Layer 4 of a small transformer language model trained on English Wikipedia (15 layers, counted from 0, width 128). Numbers have three digits each and are written without spaces.
A neuron's activation on a vector x is GELU(weights . x), where the dot is the dot product.

Input weights of the MLP neurons that the questions are about. A number n stands for (n - 500) times 0.00065.
n11: 318467744429605369650313732420574556397725556364469633599575360460617292419533542820581629386438685417344669600438414387594324622565670454617406794249431793670702558337763547629496431362572393405555389479516464554799630454418458583658500489400452664642471414331399389516267404311684622795474615249733517234474357410558603492657379555693615516467471549553516382367595361536271600290275
n19: 504645425351415299581433730300624410574664550160553303607553735593496416442368408486280619315250684410488215584631470574319661462618722474542447610461326703393492253435736209523202617401683576543548663500454409470643578500671556368408295611412500567395517285625496764380529475284522533482571642616247713475669504357444516554219659478693444470191825793517438483715475337374544458626446
n48: 253479446368332391585604405333231761565588836350520643656283310487559456575576552789420712294377656467560703558595504500541435428663806561660278465611589607230658535587509394563308308451339544496216514469329665517260549526686584781427617532441628253544548540311395394543659454418391348592807371527344474617395509242677615629372260653749256650331598310407599428643500562508588396423491
n52: 433496272382539441649734444414579333472721508230673703458473553516302713373598826563469776523503521504632608504556295508583571264466422263500603435805614324578605552246484576700487446321538644659233487649388481236570321337523585500377399390473352450524560645440484590318287477530448641356665691336416372372555551347612375566463605642496453460340603672680565409539508480651308330309475
n93: 386284418474675614426651716649811589536526582262386449718581454618622505560637699847561623354436839351322570448595363590538440315542486654408320491549509706542622217505656555682443467388509426804263109649470676428329556218521442575514500595570689609659781486701377639544522478367858568624324473440559559382424642347375585526591284413359424513410877833425302310364577326583450513458711
n105: 338524555473589535525836351741519220452789408509518326774305603659486328682425399530435333444580256418690560625659505770737347307455456693542416602400655573598114562403704722410505197619459589510039495316726633217224605472464527565663412500352374579534428555814369310543713393525829523419475271652654346630454401643691413417309378583374472182226533715270417424710559607417628343271400
n112: 350335573324453453612558348672635421428539592449417421679678418488301492405539702471434424567148598466769421450613615613568589406782595742484566451536622366545586732363571345754377401433431640472362371355430519287158435449534411664789504456419593450338302326440520479599361349445423382679550460401363472519259389669448370573563624439370639389500900460508673370328553492612400268564404
n124: 472462359438328146504463642518594469324559723476569527664557201269609601540475691504286845360381569590496527417301390262529534530617637413345332753304626459624653655431479451782400634723529566564500158567214385509274545278504707595459571587425645500470326455291417886419562238386409443518438432478686703546241500274517525446532459592461658462418525535479384195622643316812532380536482
n127: 411357842328661590640490495446604641385568548359434666467372515359884069490770384766612056492621696130449463452505825485514442588421977430626464399490299476628720215656352448547468516386581330575667565313413409525541372314796726510622771684398637664540586360679820548362340345325510462431448450187405359427294254381445842408468764551647688441475288459466385515442405694529611230720510
n135: 527449240102440320358650609627495485335735627206914500477433616615357379549607705376398652468441530406330678450353547462316295477326738395371719658308338767587580377495603554673755515534713408505543510741368581600427541319713474560515408500450670610548600382415404530608500358088275491696515778612395819583540402515528396409154424394548388533376463768634214430671315157683496573615144
n149: 414534550537390486631446343570298468513644420448766450417314313572428674424423588709712640518343620579572405592539590588682384654592554680500245456630602550375467483259604484223431315495479504587465228392584596640051326504582182710472521684137518352381324378478438877491567445458592417468509457428798579360413298221383774450327521650271327668338375536423667444364413531529279214373523
n153: 438342473378648580412664632399668564434606532461744280495195452588408573529695562777509714358270515222435569650562677438509542198719437395688393433434871803515341528538500411667380368805486276585514195593728861543592428264345299693630450774633311491505600392444438611290482372640691432545334617621500975555600728432401612413264193529299514631438397574583650221283518529523404514606535
n158: 344780310529457412427605513796543651456504698304677409462683603453755217658457676642282591332335663209778852475518681412346508552390531518530356575383380609293434246535621645331486613263496311604367373713517588500455571630763540638402428544542334530164465228417456603595568653296496379505680274487460773453685444536373600635309463607367483470544517332329290375551558464648645437328244
n178: 598304438253553395588787311559353438455428538423738433595684409621050500408612325536393542521721294363624225577485740550420434163594495635732705450682495381485234535565564439505453690521476285574324131387582699271208481563561330912463630614264406481370600428520540176780760303199651599643679470398360535775537338161555368562546556939676736480495318364612619417447296439615523107467625
n184: 253500486409621647416643490654727690127695707290469465614523749729602333884439486440355545540620810223355335712558321654518644232409534500356298248495584578618518668572562043635257807415583456595592582321251537438500331200428606405627570421315369658370737376638539674547472329749611459434308609539640798384399646436581723375332419485287514462457547426458201580607559529333460588810640
n202: 512569445437716552487595360412346470520643496571562453613247345500241508420222537547528670459421666418523414785714852706555522375552597657656521479691219673382527521430821411304769725636642635504471531568417555389698250604823349577465667737317414310223455475459467342695548397369483496509437533458294393345491532572451352476390461450554516443459589725247508423548520483492330500542312
n208: 475451417470364467472470568664682599302478543410703383620590597715399200435580795669320691466368490654517655587753482577299568597656468595684292318380478810713534432391620351378576649523573380379400650369144530311342543405390325481672879355191562591641518598549491659553657300361736346514667746592459514754514553249424663175571373523532331420545687582522465624671414312578691574808754
n213: 327398587586544648696526527456339636577417860389432645435487389592518542704265355627452142346379505329467524583468131377684564571571315278399338468294562332732432649473277359650381285303617417594532447355522289545440457626542363467663675599413657522527495374236427418442448487428623590059556603199509649579562540579509436426383232550509536245505883554284491571491753693844371657525829
n273: 426708436568681617861636593533317376888616653512612692622458414362491441432253678592203604445385702278683509526531570411517414470537559500423514710347699534368347434402727513201780404147729318728558619298428411354586437444467753718359406541423500577638398157557478491557444585608634546340277500618425589547220212350482429594390379625388675395593365484301513339293424473594427457657168
n305: 435450562725712524390669689594664447482549744336626773518623443392343467244631374674068474319593387518695408518291491202412635482670633472572239617354568429581643657253614330351432873534775509734533217519331355417386373547496351621441411725647476692351388524477584485468563531574188584559186702263551588401417778419615522349414426692542546647634637504405265295617570152451342362452206
n330: 524280591549601396398632526472470531307826632351343518758476610659203478575285470329429557338396313427429392401565492552304603310735637102692637356645424414487661603504594467124677447393657319504600292616517623285535357657516389473564708666583763396340444504261474546644650492650747582390465261416539513621205619380543533504699451273522793440448564421386549589538688636566500380411249
n357: 145523372545449700618687633642491391628242664465642294505361563403675656549384361480417630377706732374557574546467650476797319388410656490316500548632421382529651286653411460411655853766423627500625505456409577472373410243504334296792500761174520362562232210547649297477454307133672360278212679568815357528445285427694532633680598687562467472619636357463791355380708717463749395491446
n360: 462423493681696551350568500356555426467641493616545284660436424485496466557463365644500321587516429232531558464832361493465609573273454238457592364459227689496263504305312511585724662662511523459647576411547472347508504535479589492532334493547394644342500458264742603349576320397410617476584467500373593695264427446459493407500686308538419393328618531617354309366351360489428443730523
n371: 411309672358520596616444297469451327413661544300461243520449377690609377211155613578593609590680412245527314895355435588622482236426564675524568441607253449458306388675635422478531504603528687562487447479584654608491390539892611331504436561408622536421387551537483695316560592364471390667274245619558537440600533359483657620592500534345422274525598349719274524678441492512355340636500
n375: 508492325480311500393357636473586625475376536590837530531477407556536542296577729642347555438338224551272457401773630654257423516877462438701538266341456674403628603471251340431343402607587492730454660491436508566492559427485351647404728697316826424554305436406638712492580564373683535421547672521633541696639419581290374154561380672517390516670553515431547610395492672508432273438427
n383: 326134342267608266619683571638557920597608623516683431572609599422483305327383460449168634363552660403577417585340496464403500283416450589414678496702648424664363584478732220707397720560428646685554514371530432509345471369471398686871581630213388539522362610390806666644530564345469428378418412196513460457430282363610656385303513594325325316540408630418351474491428486534614436898565
n389: 245487574656588648477635568617939590233614644401368477448436292531311621658785632453624145417443524607275614557327558359358540634486584500363500642114660431686785450486612491207332636472461370374376398397461405228267185143589517529385645567469615456313335148558555626751368228654569681620477329426409682509572576519604629478508577532321639563386563309651378478566461384469496539347571
n422: 424554841203704536416385261742736664304583365263512549488387591521405439649446646313384452461496355359461304512290261461334481697424574449653263690677220325697540602590593508465527465686594391695729518588426285415588500442544256571333624653195644442281513509513647559698554603405487532143570576701440864442729450535237549533429628552496479584633441562467431718483407548451571459628322
n429: 417450459452299589631500365726579531420246520342512496685556603636529491392463279460373651370359590396279958638826629394724347504531539504590439555400545556578480259373617400351362299456447457626649328539345488563374436554761395544317194550439589675462317456663770613779382496437636347397600647595352606312380433339458753557371572791654646395356471323471617384607359754361543606619408
n439: 474554460557309428764509500349577590618412570529367321439215635260465159486491674638478375306416200224613633724500258335612456111452243569518420468144442539766287546376392276827404571339461411509357500538504761240533444500299458390684588780606567491560729387712629364486403412510790829374477586486500541420351644575850600680664509560509757383418536454487710621544340416482597434568462
n461: 538509654617518524533531359637410472577863579404586557630357444420301603523509908767544651386462742474202795667436222266561399478682364427549547426482817522561730568472306358396741439571456598822537451453627465641312504303633580548558394354222855535477573458125592636617385425137307340244528400528376573690356329486704552570382599569274315270372460704380657464575491402667525368496310
n465: 389624227383591442649610487604571588483459484361631478661372634582434418552272883747159536599415563668411694813822521262632504459779491581635582756605620464500227648521538376342527500272472318420432768439301423466543584579492399456513586655512656251466594662437406703462672406540457472572465336353360530578571429517357347496473389461287337316504362585413460255479516354896340345460474

Each question shows a token from some text and the vector x that enters the MLP there. A number n stands for (n - 500) times 0.0095.

"8": 654713501347420522305515600359426442576442345618270503505456554453596451370473606495536499483512794636463417392567585483408506558535396333404500606521303448492501576440598373578480505545545656301479337543553503766440642564643565472640516427687506383556624659352304442618327413497470446564455679505457546533540542487673385394433519334550575517516525370512476556532448564375519605461529
The most active neuron and its activation: n135, at about 0.46

"his ": 701503509448554626507401540614483470493381343463428504415407595430546540588376463415478448631570620527390423250665550426537566653532613473389507473432489444549378505338691533513435462598559440429607610707382352547465559405428489425636569148439401515486580615711608488629569450517578445346584476524539417544510531467464499456463575396625460536537453565417487697515377604333499530463491
The two highest activations, in order: n422, n208

"the ": 728578517438450551488426508360496499484399457616593482179381512433441601488439381458482582723577330540301462540526510454519541487568535532500417568386497529459489523474624466552520449571507541478543530569495493591512602297411407480491490420643296521636567569550586488385480467492543450418744628603584590505596514502454506500470498359609477499499400559502498372491474469389587483543412
Which neuron lights up most? n153

"natural ": 613414578529446422556514481667643610626408250370282482304562433494542528418526557304478497706534439625480381395444441433585532553471500659590562444393538422599505573473493601508326639587407464605575479383351566559505504474501457477562532265609481465508570533571441510503471500371529418343584520537471449411337492451381487638583644424469535403498502467642536402544527599313589549581600
The most active neuron and its activation: n112, at about 0.75

"in ": 866455507583531458474509479431482345444425400466550609479623478473543693454536462576413458665655405675471607455625490473527508560608563657492384555459616602530328475359469458531458528563456501519419589459552508560488580513365312455529641363598551570433417476423510639442358530479421571595377663480448436484577401647466581594594373393532545544335384402554468486480446457320480583482459
The two highest activations, in order: n305, n375

"tique ": 648445425448544470602439414463445373521575379748297517376482387533551442369504475413452499690638474589521562343428645637434485476707427506504495447439519519484469630392459539545523493600571694531444497365498525555461438507535477487497595217447475566420487714468535363486454550529493568456331439528511478596571424530510382562499782432440376361572457552530514586441477593271595525495572
The two highest activations, in order: n105, n112

"and ": 449609361460421524390387573592534447616510242491526558370458425416585634462477549554402498705590581622491529363575462590469503578439515408545522531597437553459412544528472440542493609478434558573519443559447474584524600480415605401488548238532488505588493605322551512607397632468466329515514357439484551463411612629477451563600502709458409370645221532419480479616513545425504504507434
Which neuron lights up most? n461

"poem ": 660400509590464480504431501557601448544620277590209557367610477371595590438554471595620397715550566512572535548517584529525451575509527625407588496485516566556467488475541468614534562627514451496491624558600381576410464455473524617520538326549631532634570602381438404424441512414508388328495508482402331636453280401450459578468638391450373554426477455422485560451446604236503484486596
The most active neuron and its activation: n127, at about 1.4

"States": 614525366506413496468487480246295606560490390475459608460468617503559441229535588432635573488544353441401471421616490500389512675365547537448555500475609493428441485449566516588547542656363459456648390415492465749569693633548552521483488417773444378556465355622404505581421546361477369572507600723582350673466459656447435556435450484553400466511572382508396476444560454506595468375672
The two highest activations, in order: n135, n375

"family ": 526460541552522621427435492458605697510346272533421603501453409553585566595707466400409506595632582673478546277553482450639564574595378576449521513429522676615502438378525504632435358441401438485591394494554581659451596543520509578606414290605410650422489674534341603477352445643556385392360508467451378428462528547384451499475638280446536488660568456505483537311427398289609419481530
Which neuron lights up most? n93

"from ": 533575546481536507440357563513448436469532420480268625397536453474466681377379554545436514602551492557463595371556540492494543469509446522375639462398596583492520483508423414623324502458393674499630496379460469431428514344434416319639476185336628528600566530687605591760467484619418703685463501459432574598604499541566401652569325496474540490388505463497496752421525529402477583499594
The two highest activations, in order: n389, n184

"summer ": 570491457442470704707456501300482499538458367574582536364473452383525679401637448503658510654519598596411662322510431536561447532626439453410462476394505474631440460374425502517446457607309521461590634480482518787537546488507515627517480255579442495464459552438468443507422506551648444675513398446509374535436411756397560623435587472490464719360600289469480483461415516398621544467553
The most active neuron and its activation: n429, at about 0.22

"Af": 701503477520507492478246545399476557503403497608415597591575412462480484538422521361447442458531385578418537438427547371477621406460393621518438582529475394453451602540585400447472469618403480394563476611562632546562320697486388309459610263528442313501584601371612410670469636464397387466702385491528501440702612562553473464636671535562404464446549538507473438522592454472563636548499
The two highest activations, in order: n422, n202

"do ": 567455591486448533510531494529502539779485250566441565378546394529536459467603464390492510626481440330489643240544443479466493722690561662249423492392563382554453605567418530549537552481546362539503778488400430506530412542453387557521510327567538579519514452487342380460539557386563518538609619576397452667348548407516548680414556484557458589302389578471384566460458631246509547618472
Which neuron lights up most? n273

", ": 586650496388466491406329509310499530563454444559345679449496544479722589287628546458472527630590500587508516376513496548426398618475483412465421610468417456593464391507391499482494613508509544587463488624494346680450621474261565591468458345652732466468568686457405464477387543487423571644472546488429346502612585579522473409581510347573551477521527499595498484287542466365585621508429
The most active neuron and its activation: n11, at about 0.4

"a ": 594507512694548573670395571494564432543337450617608550297412478495444562454562388416489511636517426518377500340556477552665530282493409523484336515501495442556496577327498515362373475483405404453525472518440500795391627411514468367464389373564545524641410588659600610529603461459582316647542557470405400500532645556510549527460615443444470650605377495618562478351527638313531423464550
Which neuron lights up most? n429

"American ": 620457328476473396433607452477522468538557323521457533517510524473453478485429513296591546687632443683429546534614474402508530581502443510448404428452577444615538646419383466539490644527438573383654561498383408658342586471490595370516578167500395497605527404582523373513354535481540330435451601618541366586273539521399544645524624414640443581656439419557591503472550569413475438490521
Which neuron lights up most? n357

"'": 556514624590393508445376503248460621488346475600299565507519527538372614464505394294558524405587547712373452577654527532629571504570501388476290558380534512506373658469473492451421419391411654446439304418424475569425347474577513483584537493632414532526541678507445405305408553605732466482569465386396627542532573512419575553393634413751481483607504578607486667318643691488451627541483
Which neuron lights up most? n213

"prof": 629544436505468432612341689554412571617373540666574338437566471519444418485411425492366561366507565539402503406492583364452521614587548645273404428369679383591487416531588420433478647453407552226542648429440503564340430618426423368380569424563421537649614610516540587495482582403438516546559578399487502602523459678455674557372598415497525529511453472514522601513593356512550756643479
Which neuron lights up most? n208

"um ": 659444489518535579562369449537431458506515431711567580453421354521534616378517470472568382751549480552505589323478494457607545447686435594469529409480487375559405570402481543550439537632500491566498465513478397544428456518533412554450603451328506418439510551576463570463462448583430467444479393509465458573515447629424417572639819370405520545583485452466557504283473535366497602500532
Which three neurons fire most, strongest first? n112, n149, n375

"ound": 586588508451461492514314582460335569453531394646172384475492536377471438531491444322431541451600498589431185259515560457474548509543499675528546473383395463447507631464631548615502373512227465508397400556601546591546533645516538597465606399552337440493546648359430507658508650460521470564478431521430442605527414559390407464499730479692502462570610529540488578569555524459672611455611
The two highest activations, in order: n178, n112

"\n\n": 777497467476510557459214409486515463432415565427417458231491531511574607462591549457437508540609650523561472413479453508237499519553425541603508582486348475405495442467542343578525574587483645614590517615669249668509522585421642581518443086552387546473424484634509528393423492552451410544463616385568623327515507447487488563434620592496550575595490389562559550527513516427519557541460
Which three neurons fire most, strongest first? n19, n422, n305

". ": 755412420516467531386369623520447514487502560560421466397435473519388537520542418549447511659545559699712512512523483533274358509467464643459637518540429535472435477495458403571422511512410627482461559564409272666497571457443668391492470300596495466489555506445509639363432588565410429416522680558547514431563546477544465579418604727339473615601378469435483539528517488513527580415485
The most active neuron and its activation: n52, at about 0.21

"It ": 759674564357391543413497540661676517509579302509318578371577503330436635380448417489557538567566520541401531408598685468677542621443377585547732572366424464441438638481362718387704582576603388598431572680535410509495430570574541449437497356540474575482427470484512474504428450564521468400607554526444478512578461453408276621460584343407582625412403450529367397493375471494454504487424
Which neuron lights up most? n135

"Peace": 826420523394533476558370559403364520488405404615280473575682552450429421405387406449449644563627446567507392388517507376467504519458444410468573503535572400430506549443765626500609368648459487472532367566566473647511509644596500506533569203493503495531566478406437459550425623466443397505481571543481470667529453487419523413390683369494551496504548509447457505520549426373767487431586
Which neuron lights up most? n330

"such ": 588553540490582544515540512673518462669402192304415428324591525473563454505302508404414517536617540488503601180493522421585611736453515625385482554546565593601502356486615568393427697405489456495503435500478472722619375473415428351601463587599343552408581641516422407418385476280611531442633474575530365397662442488454458560519587344678449636545496436541416558501506428473620497557307
The most active neuron and its activation: n158, at about 1.5

"leave ": 564468579418514659582294544464442507571410388512427490268529471489491547621463585550472549709552497491510495371461495625512412643549468495502473550570463540599386619433601541464453393380473401537397735520469546503485577567535524498442505234554466673389458420472469686487501622485550514679369629543520428520505571509358529604494583421400436541324368338347540490461420440405523586544504
Which neuron lights up most? n273

"promoted ": 647547670498449423621370503567524418502449356430292519297534486381612551505486626462524420675614559434493531449437522529685374558495474638472490405620395511511528577524642385553488444462400711466576710393426577666468641450483449474490543440530367482381614421466427475371448617404449454614460523592457572498578418449621660430545533469593406576404307383483509523443522515260592398587508
The most active neuron and its activation: n127, at about 1.4

"att": 648640516506492569408536477473507574569283464591288281475384336452535351485466549455428456470494490495464521446508530469524559447500470742476547505334550417592380614605651656371589432582253600443411642420522517475468530614581438491538534360566329314567464581380438581567502520606542391493536446605389425486528453639501345502615685438563602506590412420504593491751506526393569615545483
Which three neurons fire most, strongest first? n105, n439, n202

"ideas ": 481465503379471443505295484578473425534492333572301491396633461416537452420536579528536561643590395589507564424471605487540368531748610509472570582454544517501437476470594550533527443555474524533597475472507455554410463544516477398584551198660408671611491625341466680588377475443538514485448653534446453551491372399540474408582728380478316361561499499476487633515467488248585361594669
The most active neuron and its activation: n208, at about 1.3

"scientific ": 550467495469507371480426497489513371571490261498423442411501454475557440424403451335535562684583352641410558423476511475653536612525490556338406479370690469570438504324499626529379621607513723401509480506438469646430573438403487591605695400534463434590602691637443573486412406457580510297415539593602475432470345525382480592567699356505510480530514477476566434584529496344579514513581
The two highest activations, in order: n124, n105

"argu": 523553570381321476455376508558504472622384479503334378541716534434612530452561473528396526485664668469396616587633416360425586781571519712493481606560542436376458662576470500369689567450407535359503575547515528611501471497423464537521449328619377610589542512384347454344501776595394584564515368524506468618517450508493446390346674469515207572496419501642423446499523385548553531512398
Which neuron lights up most? n465

"Williams ": 644648346487473581504413330339398409648363363621340655551494464527525544464435499471579497713598495717478641453480553440585490533698411494564525508524478469500433587401510500483599479528498594394574680513455429512486539521671587498524542219495406419463480552489409396585436529513380492449441415586491484480295460535387505510553684347514413480628587445464510591338431570495561420447473
Which neuron lights up most? n202

"er ": 589420508487463618471431427306595453514483397693307554595508415550595553402473477407496413721575432504535563365535456490630586547702344584463543464476538463536457631325463659500527457534500551399440619442476474580414617494494481593635449321545361468367492644595418431581398526576418561499366488587472426402554530544520558484557668335523626511562468425489524623365434555160510490481438
Which three neurons fire most, strongest first? n112, n105, n360

"4": 726659563437445536369571663348508433575415522606277418331489424430585477422509584505608621531431698620474429228516652482477497510582414367586635474449421493419485518435560347608494567485564609296469299494504498715398598573551456403610558337635581371583627558451385367561385479419530395651439590451454590566519617550593454434447539469401532465412540345417419467619428666414531741467561
The most active neuron and its activation: n135, at about 0.057

"on ": 968513477615550528197504481468407274461540411573446585329558610450518515422409607590580547597639458463452578556561523535501449502517503624510404452511398509579418567353531458573499478475518684528431604342521559667622602453511343493452525401546594509416356504523420637466524546616477372569502613575379566455605447640420581467629374407595516562517332492466482483446327447322470550472361
Which three neurons fire most, strongest first? n375, n202, n371

"changes ": 561550632389465433587384562570503442374393333453288584191591451461583541486517526618593624586582406645434470380425632607568443528537519553375713576485603436502397464547582489634384410413421708626568691492388598472433399519472449574665631407593302619542447607389536621451453437443371531595525479504430439445560425407502476477683623398479377460492451456429504555443424504276586468685598
Which three neurons fire most, strongest first? n383, n127, n112

"Various ": 614555313571447452421450436408549499527390398436332466461539436439343546399582509556643513638682429754446479428511630564410543460498515488431453463609439441510557373616533478530345582447505558620609426550332525508483522548419588498716530318605508518459499589475565460653458567434554416388639475588390381515339527411607292610540592350688255505481447418552626632603479539372527397469491
Which neuron lights up most? n178

"ton": 703605542421413573656394327312349547676423472514482466586607411353416490348411598317456475543608467533472373453421524532566594410593442495476490435538505327492362434564648584532463439696377610438427505481472385573542602674582575507457388439555423342404519601466472346519513618420331563524474472571499533633464367762443440572456654477593693602477551434542556553523487512377572636409511
The most active neuron and its activation: n178, at about 0.74

"s ": 735281569452542600602364605607493553503367481424497441550487534477556521471337502448528416679577363338421528311533488520491521502551541444352582629489465508559388413463616667569546550552497481451578580689331434648517491468502410257402518154522450493399530569536585563566490578434544456468550583589492412447586487568404535578619616452675520521523452477376447649444440612405502412484407
The two highest activations, in order: n422, n429